Layer 7 of a small transformer language model trained on English Wikipedia (13 layers, counted from 0, width 128).
A neuron adds its activation times its output weights to the MLP's output. To switch it off is to set its activation to zero at one token and run the rest of the model.

Output weights of the MLP neurons that the questions are about. A number n stands for (n - 128) times 0.0045.
n16: 95, 138, 144, 108, 133, 132, 138, 136, 161, 124, 103, 139, 98, 126, 103, 107, 115, 129, 124, 148, 128, 108, 121, 92, 137, 135, 117, 139, 92, 89, 149, 146, 181, 134, 152, 131, 118, 100, 125, 106, 141, 95, 112, 104, 153, 110, 102, 132, 123, 152, 132, 114, 111, 130, 121, 162, 107, 121, 155, 137, 137, 131, 156, 156, 201, 145, 93, 128, 126, 132, 98, 130, 126, 162, 148, 123, 126, 94, 131, 162, 103, 148, 131, 118, 143, 118, 135, 98, 154, 141, 129, 148, 131, 152, 74, 98, 129, 137, 131, 88, 143, 134, 125, 121, 127, 141, 107, 133, 141, 131, 131, 137, 95, 141, 108, 84, 115, 111, 124, 165, 151, 86, 101, 145, 162, 110, 99, 148
n44: 143, 131, 104, 160, 85, 141, 148, 110, 155, 132, 140, 108, 97, 132, 97, 109, 130, 83, 149, 116, 145, 143, 198, 130, 85, 113, 129, 117, 140, 171, 115, 137, 116, 158, 105, 105, 141, 125, 109, 158, 94, 85, 134, 144, 147, 165, 143, 144, 135, 175, 139, 103, 156, 149, 118, 116, 138, 169, 175, 150, 165, 149, 148, 136, 118, 145, 153, 158, 72, 124, 116, 97, 90, 124, 145, 133, 154, 107, 110, 132, 122, 132, 150, 148, 118, 144, 135, 163, 125, 138, 69, 69, 137, 116, 94, 179, 102, 105, 112, 132, 140, 175, 135, 104, 82, 140, 89, 101, 80, 116, 121, 164, 164, 152, 148, 140, 141, 116, 157, 113, 129, 134, 128, 123, 108, 105, 146, 84
n98: 135, 126, 134, 158, 158, 146, 109, 106, 99, 131, 126, 107, 182, 147, 111, 102, 106, 147, 86, 118, 132, 78, 141, 191, 153, 160, 117, 117, 90, 135, 135, 100, 168, 102, 111, 166, 81, 135, 125, 130, 167, 144, 103, 119, 138, 120, 153, 156, 135, 105, 92, 131, 172, 145, 165, 164, 131, 163, 127, 137, 118, 109, 109, 125, 100, 136, 141, 94, 97, 155, 110, 155, 105, 137, 127, 107, 159, 141, 111, 125, 129, 161, 158, 97, 97, 117, 140, 147, 138, 117, 145, 105, 103, 164, 115, 146, 110, 122, 124, 122, 122, 139, 154, 144, 103, 168, 118, 137, 142, 111, 77, 130, 135, 79, 147, 133, 125, 128, 110, 78, 182, 125, 139, 149, 121, 134, 98, 171
n110: 108, 141, 104, 60, 134, 120, 110, 148, 163, 136, 104, 122, 108, 109, 91, 144, 161, 110, 124, 108, 166, 87, 129, 115, 133, 112, 160, 136, 112, 145, 118, 111, 70, 131, 107, 122, 90, 131, 125, 80, 105, 150, 108, 105, 137, 81, 129, 144, 166, 140, 148, 151, 138, 162, 93, 165, 117, 141, 113, 109, 110, 104, 131, 133, 120, 130, 137, 99, 181, 118, 84, 156, 91, 142, 173, 148, 115, 153, 138, 116, 149, 143, 100, 122, 111, 153, 135, 136, 124, 148, 140, 135, 81, 132, 106, 143, 129, 163, 108, 104, 102, 164, 156, 159, 138, 149, 126, 95, 152, 153, 153, 127, 150, 174, 166, 153, 111, 94, 97, 128, 146, 175, 105, 139, 166, 133, 98, 154
n130: 130, 158, 103, 132, 171, 85, 92, 230, 77, 176, 137, 128, 127, 130, 130, 164, 131, 153, 129, 92, 151, 173, 105, 96, 108, 130, 151, 87, 113, 132, 174, 94, 163, 80, 111, 153, 134, 166, 119, 174, 176, 111, 109, 129, 112, 137, 123, 166, 132, 125, 157, 131, 140, 143, 133, 142, 104, 159, 139, 133, 119, 167, 155, 107, 75, 126, 136, 111, 120, 124, 134, 146, 89, 117, 135, 138, 129, 147, 134, 136, 55, 133, 141, 121, 72, 87, 141, 97, 144, 164, 186, 163, 123, 99, 112, 130, 124, 130, 82, 123, 151, 148, 122, 121, 140, 124, 168, 134, 141, 101, 168, 92, 140, 107, 137, 82, 115, 139, 110, 70, 138, 146, 135, 140, 157, 114, 119, 179
n141: 156, 70, 107, 109, 124, 130, 96, 122, 127, 153, 113, 122, 141, 146, 109, 103, 105, 166, 177, 128, 132, 135, 107, 120, 113, 142, 170, 159, 110, 147, 118, 119, 225, 97, 128, 140, 93, 98, 109, 155, 128, 116, 136, 143, 163, 159, 113, 170, 79, 86, 172, 146, 122, 121, 99, 129, 172, 156, 99, 135, 53, 136, 117, 107, 153, 158, 99, 98, 111, 119, 107, 118, 121, 157, 113, 149, 110, 153, 140, 113, 148, 129, 137, 151, 113, 132, 81, 136, 116, 143, 122, 116, 180, 128, 102, 130, 106, 158, 134, 130, 116, 127, 95, 90, 77, 130, 125, 135, 98, 130, 114, 114, 118, 128, 155, 134, 155, 185, 142, 134, 153, 159, 83, 141, 92, 157, 134, 122
n174: 140, 79, 137, 87, 164, 93, 114, 144, 151, 123, 165, 125, 114, 145, 72, 134, 128, 124, 113, 83, 156, 136, 152, 128, 105, 138, 127, 124, 166, 124, 130, 120, 128, 111, 111, 103, 147, 111, 73, 113, 141, 102, 131, 106, 153, 75, 137, 116, 106, 142, 146, 146, 142, 131, 158, 113, 90, 116, 130, 141, 75, 137, 128, 141, 124, 114, 172, 106, 176, 106, 131, 139, 100, 182, 106, 117, 144, 62, 84, 141, 121, 125, 147, 145, 90, 126, 120, 110, 130, 154, 90, 113, 93, 146, 119, 135, 105, 130, 107, 123, 123, 103, 113, 170, 99, 119, 185, 97, 121, 105, 124, 164, 142, 118, 142, 156, 115, 103, 145, 146, 125, 74, 164, 170, 123, 166, 165, 131
n188: 84, 106, 158, 125, 119, 148, 142, 131, 163, 159, 86, 181, 117, 130, 155, 116, 110, 124, 140, 114, 133, 128, 159, 109, 96, 154, 133, 91, 153, 125, 129, 89, 106, 180, 102, 106, 105, 100, 110, 141, 127, 93, 75, 139, 113, 143, 145, 108, 161, 111, 110, 125, 149, 144, 96, 150, 87, 140, 161, 112, 184, 145, 113, 110, 221, 87, 136, 94, 129, 138, 165, 118, 100, 162, 104, 140, 124, 129, 117, 142, 178, 118, 86, 124, 145, 137, 120, 152, 146, 88, 179, 131, 149, 165, 78, 110, 126, 130, 172, 95, 124, 144, 118, 145, 140, 100, 146, 149, 125, 139, 107, 131, 140, 78, 147, 138, 149, 82, 123, 117, 90, 107, 137, 118, 165, 126, 136, 132
n196: 127, 136, 153, 155, 148, 94, 137, 121, 108, 126, 125, 119, 98, 137, 171, 107, 115, 125, 106, 133, 117, 155, 121, 120, 136, 55, 120, 152, 140, 110, 128, 131, 141, 111, 131, 129, 127, 158, 133, 103, 124, 110, 140, 102, 148, 145, 119, 165, 112, 105, 183, 114, 144, 64, 156, 136, 143, 169, 166, 126, 75, 157, 156, 106, 121, 148, 111, 105, 116, 157, 94, 115, 136, 148, 119, 127, 101, 90, 109, 127, 147, 124, 181, 109, 118, 148, 127, 112, 120, 134, 149, 135, 109, 144, 113, 104, 131, 141, 142, 146, 148, 175, 119, 125, 143, 155, 102, 131, 151, 143, 123, 155, 162, 133, 159, 117, 143, 68, 154, 137, 117, 100, 128, 128, 141, 137, 128, 130
n208: 121, 147, 125, 116, 112, 158, 113, 136, 83, 136, 142, 145, 138, 130, 98, 107, 125, 94, 159, 143, 80, 114, 145, 118, 159, 158, 134, 121, 211, 164, 110, 110, 109, 118, 122, 107, 139, 171, 138, 154, 96, 144, 123, 135, 101, 133, 143, 109, 119, 116, 125, 139, 210, 92, 116, 90, 151, 100, 79, 168, 206, 149, 124, 104, 248, 118, 133, 95, 128, 146, 160, 103, 92, 111, 82, 124, 132, 118, 127, 106, 120, 126, 174, 129, 132, 99, 182, 150, 92, 120, 139, 96, 151, 117, 118, 122, 141, 105, 194, 140, 215, 147, 128, 124, 195, 87, 161, 110, 112, 89, 136, 104, 135, 105, 169, 105, 150, 126, 159, 156, 138, 114, 79, 98, 101, 106, 104, 85
n217: 133, 122, 119, 84, 98, 122, 133, 91, 118, 111, 89, 144, 129, 151, 158, 141, 197, 77, 123, 81, 132, 146, 133, 135, 122, 131, 127, 126, 132, 134, 161, 101, 199, 115, 126, 100, 107, 114, 94, 109, 103, 185, 159, 85, 119, 140, 93, 102, 163, 100, 77, 138, 93, 181, 125, 130, 115, 129, 160, 141, 164, 126, 159, 110, 131, 133, 152, 115, 144, 100, 110, 178, 136, 152, 128, 136, 90, 137, 117, 108, 132, 154, 93, 131, 163, 146, 123, 163, 82, 101, 116, 90, 142, 155, 98, 153, 115, 116, 137, 150, 99, 109, 75, 120, 134, 143, 109, 129, 89, 120, 133, 129, 124, 118, 91, 92, 114, 152, 125, 135, 116, 83, 140, 101, 124, 143, 68, 105
n232: 112, 145, 136, 111, 105, 144, 124, 151, 142, 124, 155, 105, 137, 133, 97, 135, 155, 111, 137, 129, 141, 106, 126, 150, 124, 150, 143, 83, 159, 130, 141, 142, 140, 106, 107, 92, 119, 148, 121, 148, 161, 125, 93, 121, 117, 124, 103, 152, 129, 108, 121, 99, 118, 116, 156, 135, 131, 112, 98, 140, 156, 100, 148, 140, 166, 150, 154, 121, 159, 146, 114, 156, 155, 100, 108, 120, 128, 144, 126, 127, 148, 152, 187, 131, 134, 133, 163, 156, 125, 111, 137, 114, 116, 114, 164, 130, 143, 134, 113, 102, 117, 123, 131, 100, 121, 147, 111, 115, 133, 113, 129, 171, 98, 132, 130, 164, 122, 132, 150, 88, 95, 102, 117, 114, 102, 127, 135, 123
n250: 132, 125, 131, 123, 127, 98, 95, 132, 129, 78, 110, 112, 118, 120, 149, 87, 98, 120, 141, 143, 169, 145, 129, 114, 119, 148, 117, 128, 154, 169, 114, 120, 125, 94, 159, 141, 137, 116, 154, 158, 117, 113, 145, 77, 121, 131, 156, 124, 123, 112, 146, 99, 148, 109, 154, 143, 113, 101, 135, 95, 154, 93, 110, 108, 139, 122, 126, 95, 157, 163, 142, 130, 143, 108, 133, 125, 131, 90, 140, 133, 136, 125, 119, 136, 146, 131, 102, 165, 186, 163, 144, 130, 153, 135, 84, 139, 133, 130, 140, 101, 132, 94, 132, 134, 105, 135, 137, 120, 123, 136, 75, 115, 133, 151, 127, 153, 143, 182, 130, 102, 109, 135, 146, 123, 95, 155, 100, 155
n251: 152, 137, 93, 182, 149, 89, 128, 105, 93, 125, 151, 120, 141, 130, 119, 171, 143, 136, 147, 130, 134, 141, 130, 126, 166, 118, 134, 136, 128, 127, 118, 155, 89, 163, 124, 159, 119, 119, 125, 134, 156, 75, 99, 113, 123, 128, 126, 117, 115, 161, 152, 129, 95, 98, 108, 141, 135, 109, 98, 158, 60, 133, 116, 157, 80, 121, 158, 134, 107, 100, 110, 138, 144, 98, 91, 153, 135, 159, 117, 123, 76, 174, 136, 118, 124, 176, 158, 124, 116, 126, 186, 152, 119, 154, 104, 132, 162, 123, 120, 129, 130, 115, 90, 112, 105, 182, 153, 98, 143, 148, 93, 149, 168, 124, 169, 138, 101, 159, 168, 101, 94, 134, 122, 89, 138, 95, 133, 99
n265: 104, 144, 104, 110, 113, 157, 76, 92, 128, 149, 102, 126, 155, 160, 139, 112, 135, 96, 148, 105, 145, 109, 167, 150, 102, 150, 84, 103, 135, 117, 140, 109, 141, 127, 129, 120, 100, 131, 172, 110, 141, 141, 144, 138, 98, 116, 171, 147, 132, 104, 109, 143, 144, 60, 113, 137, 114, 93, 133, 163, 145, 105, 117, 111, 241, 123, 155, 133, 128, 121, 88, 144, 125, 155, 136, 110, 99, 166, 107, 120, 153, 111, 116, 70, 104, 118, 124, 115, 152, 89, 112, 61, 95, 129, 107, 139, 85, 95, 112, 86, 96, 151, 131, 105, 112, 160, 130, 120, 136, 116, 162, 94, 118, 124, 95, 116, 141, 141, 54, 116, 154, 114, 94, 112, 126, 126, 150, 144
n319: 143, 105, 180, 98, 138, 125, 134, 103, 122, 121, 86, 110, 92, 118, 152, 153, 107, 166, 124, 132, 149, 83, 134, 125, 142, 131, 171, 109, 159, 169, 143, 149, 106, 112, 108, 111, 140, 150, 72, 122, 138, 113, 124, 140, 128, 155, 163, 121, 132, 129, 118, 120, 154, 172, 104, 134, 163, 157, 87, 125, 160, 153, 114, 165, 162, 156, 113, 127, 95, 147, 133, 119, 120, 128, 114, 141, 108, 109, 76, 139, 172, 135, 168, 153, 123, 72, 119, 152, 125, 147, 165, 156, 96, 98, 132, 90, 112, 162, 135, 143, 183, 166, 123, 139, 123, 145, 131, 122, 114, 139, 121, 146, 144, 110, 107, 119, 179, 151, 142, 213, 119, 152, 132, 119, 137, 120, 129, 118

Each question names a token from some text and the token that comes next. It shows the activations a of the neurons there, in the order above. A number n stands for (n - 128) times 0.011.

Then comes g, the gradient of the next token's log-probability with respect to the MLP's output, scaled to length 1. A neuron's effect is roughly proportional to its activation times (output weights . g). A number n stands for (n - 128) times 0.003.

"ed", then " instead"
a: 121, 130, 128, 128, 128, 120, 131, 127, 125, 139, 127, 129, 128, 120, 126, 128
g: 134, 133, 124, 206, 144, 103, 96, 113, 163, 156, 154, 161, 139, 117, 133, 123, 178, 119, 128, 117, 125, 111, 100, 162, 108, 138, 92, 130, 147, 140, 176, 128, 141, 118, 129, 119, 136, 163, 112, 118, 164, 129, 78, 160, 151, 112, 180, 121, 160, 163, 155, 88, 116, 58, 99, 96, 110, 135, 134, 138, 123, 93, 124, 107, 134, 149, 77, 174, 105, 120, 101, 150, 114, 117, 146, 146, 84, 108, 137, 160, 104, 91, 143, 138, 171, 173, 146, 118, 150, 117, 93, 157, 51, 128, 92, 182, 110, 107, 132, 84, 106, 111, 94, 167, 83, 48, 91, 150, 148, 130, 132, 101, 114, 113, 140, 201, 91, 136, 128, 121, 77, 189, 127, 148, 150, 120, 106, 88
Which neuron, switched off, raises the next token's probability most? n208

" The", then " song"
a: 128, 137, 128, 128, 129, 129, 117, 128, 127, 144, 129, 131, 132, 127, 133, 136
g: 120, 107, 163, 159, 119, 116, 142, 91, 161, 118, 128, 168, 120, 163, 124, 146, 176, 77, 136, 90, 137, 124, 164, 89, 146, 96, 132, 163, 63, 143, 114, 142, 170, 125, 157, 83, 131, 109, 152, 161, 141, 182, 94, 137, 107, 155, 87, 111, 143, 128, 135, 70, 149, 135, 98, 127, 113, 111, 149, 113, 133, 97, 141, 115, 117, 105, 88, 122, 97, 139, 138, 109, 169, 87, 132, 131, 96, 123, 234, 135, 126, 207, 120, 117, 138, 149, 107, 119, 76, 91, 108, 156, 86, 121, 106, 117, 171, 153, 138, 161, 140, 113, 86, 118, 160, 97, 120, 129, 189, 174, 146, 133, 145, 139, 148, 174, 162, 145, 134, 192, 84, 105, 175, 138, 143, 98, 154, 121
Which neuron, switched off, lowers the next token's probability most? n174

" to", then " demonstr"
a: 120, 127, 131, 133, 127, 125, 129, 127, 121, 133, 129, 129, 131, 127, 130, 155
g: 111, 145, 134, 84, 85, 175, 102, 161, 81, 72, 151, 85, 109, 137, 167, 164, 120, 145, 135, 148, 155, 99, 179, 90, 166, 145, 77, 149, 143, 153, 126, 161, 93, 132, 117, 148, 64, 149, 101, 123, 158, 106, 138, 182, 81, 131, 97, 117, 150, 93, 166, 151, 96, 121, 103, 129, 150, 193, 77, 137, 149, 94, 134, 125, 126, 134, 160, 69, 105, 84, 140, 92, 115, 125, 101, 164, 119, 119, 119, 124, 127, 136, 136, 111, 165, 113, 98, 96, 64, 153, 132, 123, 112, 145, 172, 90, 124, 126, 142, 116, 144, 166, 107, 86, 144, 160, 127, 175, 162, 122, 108, 118, 105, 79, 73, 88, 125, 137, 180, 130, 152, 106, 83, 123, 125, 181, 113, 121
Which neuron, switched off, lowers the next token's probability most? n319

" ", then "198"
a: 126, 125, 130, 127, 89, 128, 121, 135, 123, 136, 143, 133, 129, 102, 165, 130
g: 131, 138, 60, 86, 170, 92, 116, 166, 142, 110, 122, 121, 150, 112, 112, 160, 108, 148, 144, 179, 165, 81, 117, 143, 135, 130, 93, 108, 149, 132, 127, 44, 146, 110, 69, 98, 120, 110, 110, 126, 114, 120, 121, 95, 103, 195, 151, 71, 111, 76, 124, 118, 124, 96, 126, 123, 188, 158, 80, 163, 111, 114, 131, 109, 132, 122, 211, 147, 145, 152, 174, 133, 131, 170, 66, 101, 154, 128, 132, 113, 135, 130, 152, 118, 117, 134, 172, 142, 110, 104, 98, 156, 122, 93, 103, 137, 116, 120, 113, 185, 126, 156, 89, 107, 123, 169, 124, 128, 140, 129, 151, 115, 135, 194, 137, 157, 154, 171, 65, 171, 142, 176, 106, 114, 140, 137, 118, 113
Which neuron, switched off, lowers the next token's probability most? n265

"ful", then " album"
a: 124, 128, 129, 127, 126, 113, 128, 128, 129, 169, 134, 141, 129, 127, 128, 131
g: 113, 122, 95, 149, 117, 103, 174, 100, 103, 158, 157, 182, 155, 96, 151, 168, 115, 114, 179, 128, 141, 148, 172, 117, 165, 96, 175, 145, 147, 109, 186, 152, 139, 135, 148, 145, 150, 134, 126, 152, 169, 136, 74, 136, 101, 124, 114, 88, 106, 95, 107, 121, 172, 170, 108, 108, 144, 81, 170, 112, 138, 127, 151, 134, 102, 132, 98, 161, 118, 171, 133, 130, 144, 119, 136, 158, 116, 118, 131, 128, 139, 216, 115, 81, 114, 127, 119, 102, 104, 128, 145, 143, 124, 108, 56, 122, 141, 142, 122, 83, 147, 126, 103, 111, 114, 190, 98, 157, 188, 104, 92, 175, 126, 184, 140, 118, 121, 139, 151, 197, 97, 129, 184, 152, 180, 79, 144, 149
Which neuron, switched off, lowers the next token's probability most? n141

" that", then " Ph"
a: 128, 129, 128, 128, 121, 124, 96, 128, 125, 193, 131, 129, 130, 128, 128, 128
g: 158, 109, 91, 91, 205, 114, 170, 112, 139, 63, 129, 144, 119, 120, 89, 116, 135, 142, 61, 72, 150, 160, 118, 133, 106, 122, 56, 99, 175, 147, 83, 131, 156, 143, 109, 105, 153, 110, 138, 97, 150, 162, 169, 86, 136, 105, 78, 128, 94, 108, 108, 140, 106, 104, 133, 151, 157, 76, 117, 178, 153, 156, 155, 136, 140, 129, 95, 174, 101, 87, 139, 110, 104, 167, 111, 106, 126, 96, 120, 109, 96, 169, 147, 143, 102, 150, 140, 142, 102, 158, 122, 117, 152, 145, 105, 84, 108, 119, 137, 110, 151, 76, 190, 120, 167, 143, 159, 184, 153, 109, 124, 142, 180, 89, 109, 116, 134, 92, 77, 121, 158, 95, 128, 120, 153, 136, 150, 104
Which neuron, switched off, raises the next token's probability most? n174

" in", then " front"
a: 130, 128, 68, 130, 126, 129, 116, 130, 128, 160, 130, 130, 130, 128, 133, 129
g: 95, 114, 126, 114, 165, 99, 122, 46, 99, 158, 161, 86, 171, 140, 151, 137, 108, 168, 157, 139, 102, 151, 95, 109, 127, 147, 52, 135, 117, 118, 139, 101, 128, 99, 100, 44, 107, 138, 157, 159, 126, 89, 90, 98, 153, 183, 152, 107, 131, 99, 116, 107, 122, 175, 184, 154, 87, 89, 148, 106, 101, 179, 134, 134, 100, 143, 146, 108, 98, 109, 113, 75, 143, 137, 108, 127, 110, 100, 66, 135, 125, 122, 117, 121, 146, 153, 146, 143, 135, 128, 130, 119, 145, 100, 123, 106, 114, 123, 106, 136, 71, 93, 144, 188, 156, 147, 111, 138, 104, 117, 139, 123, 111, 136, 161, 176, 111, 130, 163, 84, 162, 109, 129, 169, 94, 51, 104, 166
Which neuron, switched off, raises the next token's probability most? n98

"art", then "ney"
a: 127, 129, 128, 136, 123, 122, 128, 129, 124, 135, 132, 128, 128, 128, 128, 136
g: 156, 120, 125, 153, 154, 80, 98, 111, 112, 149, 118, 118, 187, 179, 143, 83, 79, 114, 89, 82, 145, 119, 176, 107, 118, 115, 109, 118, 108, 118, 153, 77, 72, 130, 142, 118, 122, 84, 119, 98, 56, 87, 137, 140, 137, 152, 153, 130, 87, 125, 103, 140, 164, 139, 143, 109, 155, 81, 102, 96, 151, 102, 134, 148, 164, 165, 153, 157, 60, 94, 90, 109, 124, 131, 133, 129, 83, 128, 144, 156, 139, 148, 135, 91, 107, 146, 125, 154, 115, 99, 107, 148, 155, 151, 164, 178, 181, 98, 137, 131, 91, 140, 144, 93, 125, 134, 119, 80, 153, 208, 104, 108, 131, 113, 158, 131, 149, 147, 171, 93, 125, 146, 122, 155, 166, 126, 53, 95
Which neuron, switched off, lowers the next token's probability most? n130

" in", then " her"
a: 134, 129, 78, 132, 125, 129, 106, 131, 127, 149, 132, 131, 129, 128, 131, 130
g: 151, 119, 124, 70, 141, 132, 88, 134, 161, 135, 98, 156, 117, 165, 130, 122, 117, 106, 164, 43, 105, 131, 152, 105, 128, 177, 157, 144, 90, 84, 144, 186, 172, 159, 148, 103, 101, 164, 126, 120, 139, 127, 140, 124, 181, 166, 127, 131, 117, 215, 140, 146, 166, 142, 99, 85, 82, 121, 143, 151, 159, 102, 99, 128, 92, 122, 128, 107, 108, 112, 153, 122, 75, 146, 85, 183, 154, 105, 145, 127, 103, 216, 113, 133, 116, 115, 149, 191, 153, 161, 130, 136, 128, 135, 171, 136, 73, 154, 122, 119, 124, 83, 135, 96, 120, 123, 108, 135, 123, 140, 128, 126, 119, 131, 132, 169, 189, 115, 154, 145, 102, 83, 80, 169, 142, 134, 128, 139
Which neuron, switched off, raises the next token's probability most? n174

" tracks", then " "
a: 128, 133, 125, 129, 128, 128, 127, 128, 128, 143, 131, 133, 138, 125, 128, 127
g: 99, 132, 168, 142, 152, 134, 92, 127, 131, 106, 123, 101, 106, 106, 120, 164, 127, 151, 70, 188, 95, 183, 78, 148, 68, 156, 100, 120, 201, 101, 160, 118, 71, 128, 139, 150, 106, 103, 182, 118, 129, 174, 110, 110, 147, 129, 126, 132, 115, 119, 148, 177, 165, 147, 162, 108, 106, 124, 104, 86, 135, 180, 129, 82, 153, 101, 136, 83, 160, 86, 115, 155, 109, 153, 143, 122, 116, 121, 108, 127, 121, 92, 125, 121, 192, 150, 116, 192, 104, 136, 93, 132, 80, 110, 116, 152, 87, 124, 79, 143, 170, 111, 114, 117, 99, 110, 168, 122, 148, 116, 93, 164, 192, 144, 182, 101, 103, 125, 132, 150, 163, 122, 144, 139, 88, 132, 103, 154
Which two neurons, each switched off alone, lower its probability most, in order? n208, n250

" Ph", then "o"
a: 123, 141, 111, 134, 120, 117, 128, 128, 129, 128, 132, 128, 130, 126, 135, 133
g: 102, 141, 170, 120, 138, 118, 121, 116, 180, 146, 132, 97, 84, 91, 138, 155, 129, 145, 106, 128, 103, 125, 135, 138, 136, 136, 130, 127, 140, 130, 84, 142, 181, 100, 112, 131, 84, 133, 114, 136, 105, 155, 134, 180, 108, 166, 136, 58, 136, 112, 131, 146, 126, 148, 145, 121, 86, 82, 168, 130, 129, 101, 193, 102, 126, 91, 90, 80, 120, 179, 204, 163, 137, 158, 126, 69, 130, 184, 122, 164, 139, 103, 96, 135, 104, 102, 142, 92, 101, 118, 163, 142, 125, 147, 122, 101, 138, 120, 109, 136, 57, 50, 132, 116, 145, 126, 91, 102, 85, 159, 144, 81, 68, 141, 125, 163, 152, 178, 134, 103, 139, 143, 95, 133, 115, 104, 84, 79
Which neuron, switched off, raises the next token's probability most? n44

" the", then " show"
a: 130, 128, 112, 132, 108, 129, 129, 135, 126, 181, 131, 131, 129, 128, 129, 142
g: 83, 131, 138, 133, 89, 145, 117, 117, 176, 96, 141, 105, 117, 132, 149, 128, 115, 130, 174, 81, 159, 157, 169, 137, 145, 159, 143, 147, 150, 150, 138, 197, 105, 74, 126, 116, 143, 103, 122, 164, 123, 125, 69, 124, 115, 140, 129, 116, 140, 156, 136, 162, 148, 147, 135, 151, 91, 123, 136, 122, 121, 50, 105, 119, 128, 113, 124, 160, 117, 177, 151, 161, 119, 163, 61, 84, 113, 84, 126, 166, 161, 112, 101, 99, 121, 142, 121, 137, 139, 80, 145, 152, 72, 104, 139, 74, 155, 165, 127, 120, 84, 112, 43, 121, 129, 158, 85, 102, 200, 154, 141, 130, 122, 142, 72, 158, 154, 146, 168, 109, 100, 134, 162, 115, 155, 72, 136, 151
Which neuron, switched off, lowers the next token's probability most? n130

"op", then " It"
a: 118, 136, 128, 128, 121, 114, 118, 128, 126, 132, 151, 131, 128, 128, 126, 126
g: 146, 114, 163, 88, 85, 110, 126, 172, 151, 143, 91, 132, 155, 182, 130, 154, 108, 93, 110, 121, 142, 156, 95, 107, 109, 125, 160, 142, 159, 81, 167, 131, 160, 163, 171, 108, 151, 129, 128, 144, 111, 123, 181, 142, 117, 198, 129, 118, 60, 101, 138, 147, 85, 116, 113, 93, 175, 141, 160, 100, 152, 128, 138, 58, 160, 152, 125, 150, 137, 106, 113, 135, 168, 99, 144, 147, 170, 102, 185, 141, 156, 109, 139, 112, 112, 113, 135, 159, 74, 133, 122, 92, 125, 166, 81, 134, 144, 145, 177, 85, 133, 136, 170, 130, 114, 143, 123, 147, 165, 122, 132, 134, 113, 161, 87, 77, 121, 114, 151, 134, 167, 135, 138, 118, 193, 57, 76, 173
Which neuron, switched off, raises the next token's probability most? n16

" That", then " film"
a: 124, 131, 126, 126, 114, 124, 128, 145, 128, 133, 129, 129, 129, 126, 137, 131
g: 122, 141, 142, 154, 126, 159, 158, 166, 138, 99, 134, 120, 42, 162, 98, 131, 91, 114, 128, 113, 122, 128, 157, 188, 142, 123, 178, 77, 83, 140, 129, 153, 111, 144, 136, 146, 123, 145, 95, 128, 116, 153, 135, 114, 80, 193, 146, 102, 112, 138, 93, 89, 125, 106, 113, 141, 123, 103, 122, 116, 111, 117, 117, 171, 141, 104, 134, 132, 127, 189, 99, 137, 148, 100, 73, 129, 111, 95, 130, 104, 153, 185, 112, 136, 109, 132, 72, 113, 75, 156, 169, 139, 80, 92, 162, 89, 135, 126, 141, 113, 135, 152, 170, 171, 192, 109, 117, 127, 174, 148, 75, 198, 118, 136, 152, 90, 85, 141, 114, 186, 139, 142, 140, 134, 101, 88, 76, 130
Which neuron, switched off, raises the next token's probability most? n265

" they", then " go"
a: 129, 129, 131, 141, 127, 128, 119, 132, 107, 128, 152, 130, 130, 119, 126, 132
g: 138, 134, 115, 133, 126, 153, 87, 150, 122, 157, 122, 144, 134, 154, 136, 127, 142, 144, 102, 81, 114, 122, 108, 152, 112, 115, 110, 119, 149, 80, 128, 146, 154, 150, 159, 142, 159, 110, 155, 103, 126, 143, 162, 97, 141, 128, 166, 128, 179, 121, 136, 120, 133, 193, 129, 143, 145, 113, 126, 140, 121, 99, 142, 91, 86, 110, 125, 48, 116, 110, 122, 118, 105, 125, 34, 137, 85, 156, 129, 163, 124, 142, 173, 134, 100, 74, 119, 169, 158, 160, 144, 118, 117, 135, 94, 82, 164, 113, 121, 146, 108, 60, 132, 124, 176, 136, 170, 131, 94, 189, 140, 144, 163, 65, 107, 157, 141, 158, 141, 122, 167, 78, 99, 190, 139, 41, 88, 110
Which neuron, switched off, lowers the next token's probability most? n217

" l", then "ots"
a: 128, 134, 128, 131, 126, 129, 130, 129, 130, 128, 130, 131, 141, 128, 128, 129
g: 145, 147, 148, 117, 98, 123, 113, 113, 137, 145, 109, 180, 114, 180, 145, 114, 138, 64, 110, 89, 112, 112, 173, 87, 127, 129, 164, 102, 135, 128, 156, 158, 156, 112, 172, 89, 155, 125, 100, 126, 147, 156, 166, 123, 161, 158, 172, 112, 132, 127, 107, 72, 139, 139, 108, 145, 136, 125, 146, 152, 123, 118, 166, 122, 121, 113, 121, 88, 115, 130, 87, 121, 121, 74, 175, 170, 156, 134, 150, 145, 87, 68, 118, 135, 106, 133, 158, 123, 114, 129, 101, 137, 26, 95, 51, 71, 160, 154, 111, 87, 133, 160, 130, 114, 134, 151, 126, 136, 124, 74, 122, 137, 136, 79, 124, 72, 127, 110, 153, 192, 165, 119, 95, 151, 124, 89, 114, 76
Which neuron, switched off, raises the next token's probability most? n250

" re", then "ality"
a: 127, 130, 122, 130, 105, 118, 127, 135, 123, 157, 127, 129, 153, 126, 129, 127
g: 79, 155, 154, 198, 152, 152, 167, 137, 202, 85, 127, 110, 84, 162, 106, 158, 103, 144, 161, 118, 115, 162, 102, 139, 178, 107, 105, 132, 122, 114, 95, 106, 130, 138, 121, 101, 139, 110, 128, 136, 85, 136, 87, 86, 95, 151, 126, 177, 104, 113, 125, 111, 163, 86, 128, 168, 84, 109, 108, 109, 119, 87, 102, 140, 110, 136, 164, 171, 127, 137, 164, 151, 107, 130, 109, 122, 150, 70, 159, 138, 119, 112, 57, 142, 152, 95, 139, 119, 158, 129, 127, 148, 141, 146, 43, 161, 77, 68, 114, 96, 97, 151, 114, 161, 117, 140, 60, 145, 100, 93, 133, 145, 73, 161, 128, 96, 101, 137, 130, 128, 150, 98, 126, 162, 131, 117, 111, 100
Which neuron, switched off, lowers the next token's probability most? n250

" the", then " founder"
a: 129, 128, 128, 142, 102, 129, 114, 129, 127, 129, 127, 131, 128, 126, 134, 132
g: 164, 109, 107, 111, 170, 105, 135, 118, 134, 135, 162, 118, 61, 139, 137, 166, 87, 165, 115, 118, 103, 150, 141, 62, 131, 143, 135, 151, 141, 121, 90, 130, 130, 133, 112, 84, 92, 108, 98, 91, 144, 140, 132, 102, 148, 87, 131, 132, 81, 64, 176, 116, 115, 114, 149, 175, 110, 102, 170, 159, 134, 143, 151, 163, 120, 128, 119, 116, 162, 75, 127, 113, 125, 133, 163, 111, 104, 188, 83, 84, 112, 175, 139, 132, 79, 127, 96, 126, 132, 149, 80, 157, 118, 134, 139, 203, 179, 176, 121, 123, 140, 159, 121, 191, 75, 165, 177, 158, 155, 115, 74, 89, 140, 98, 114, 138, 146, 116, 97, 103, 130, 84, 118, 122, 139, 110, 169, 145
Which neuron, switched off, lowers the next token's probability most? n110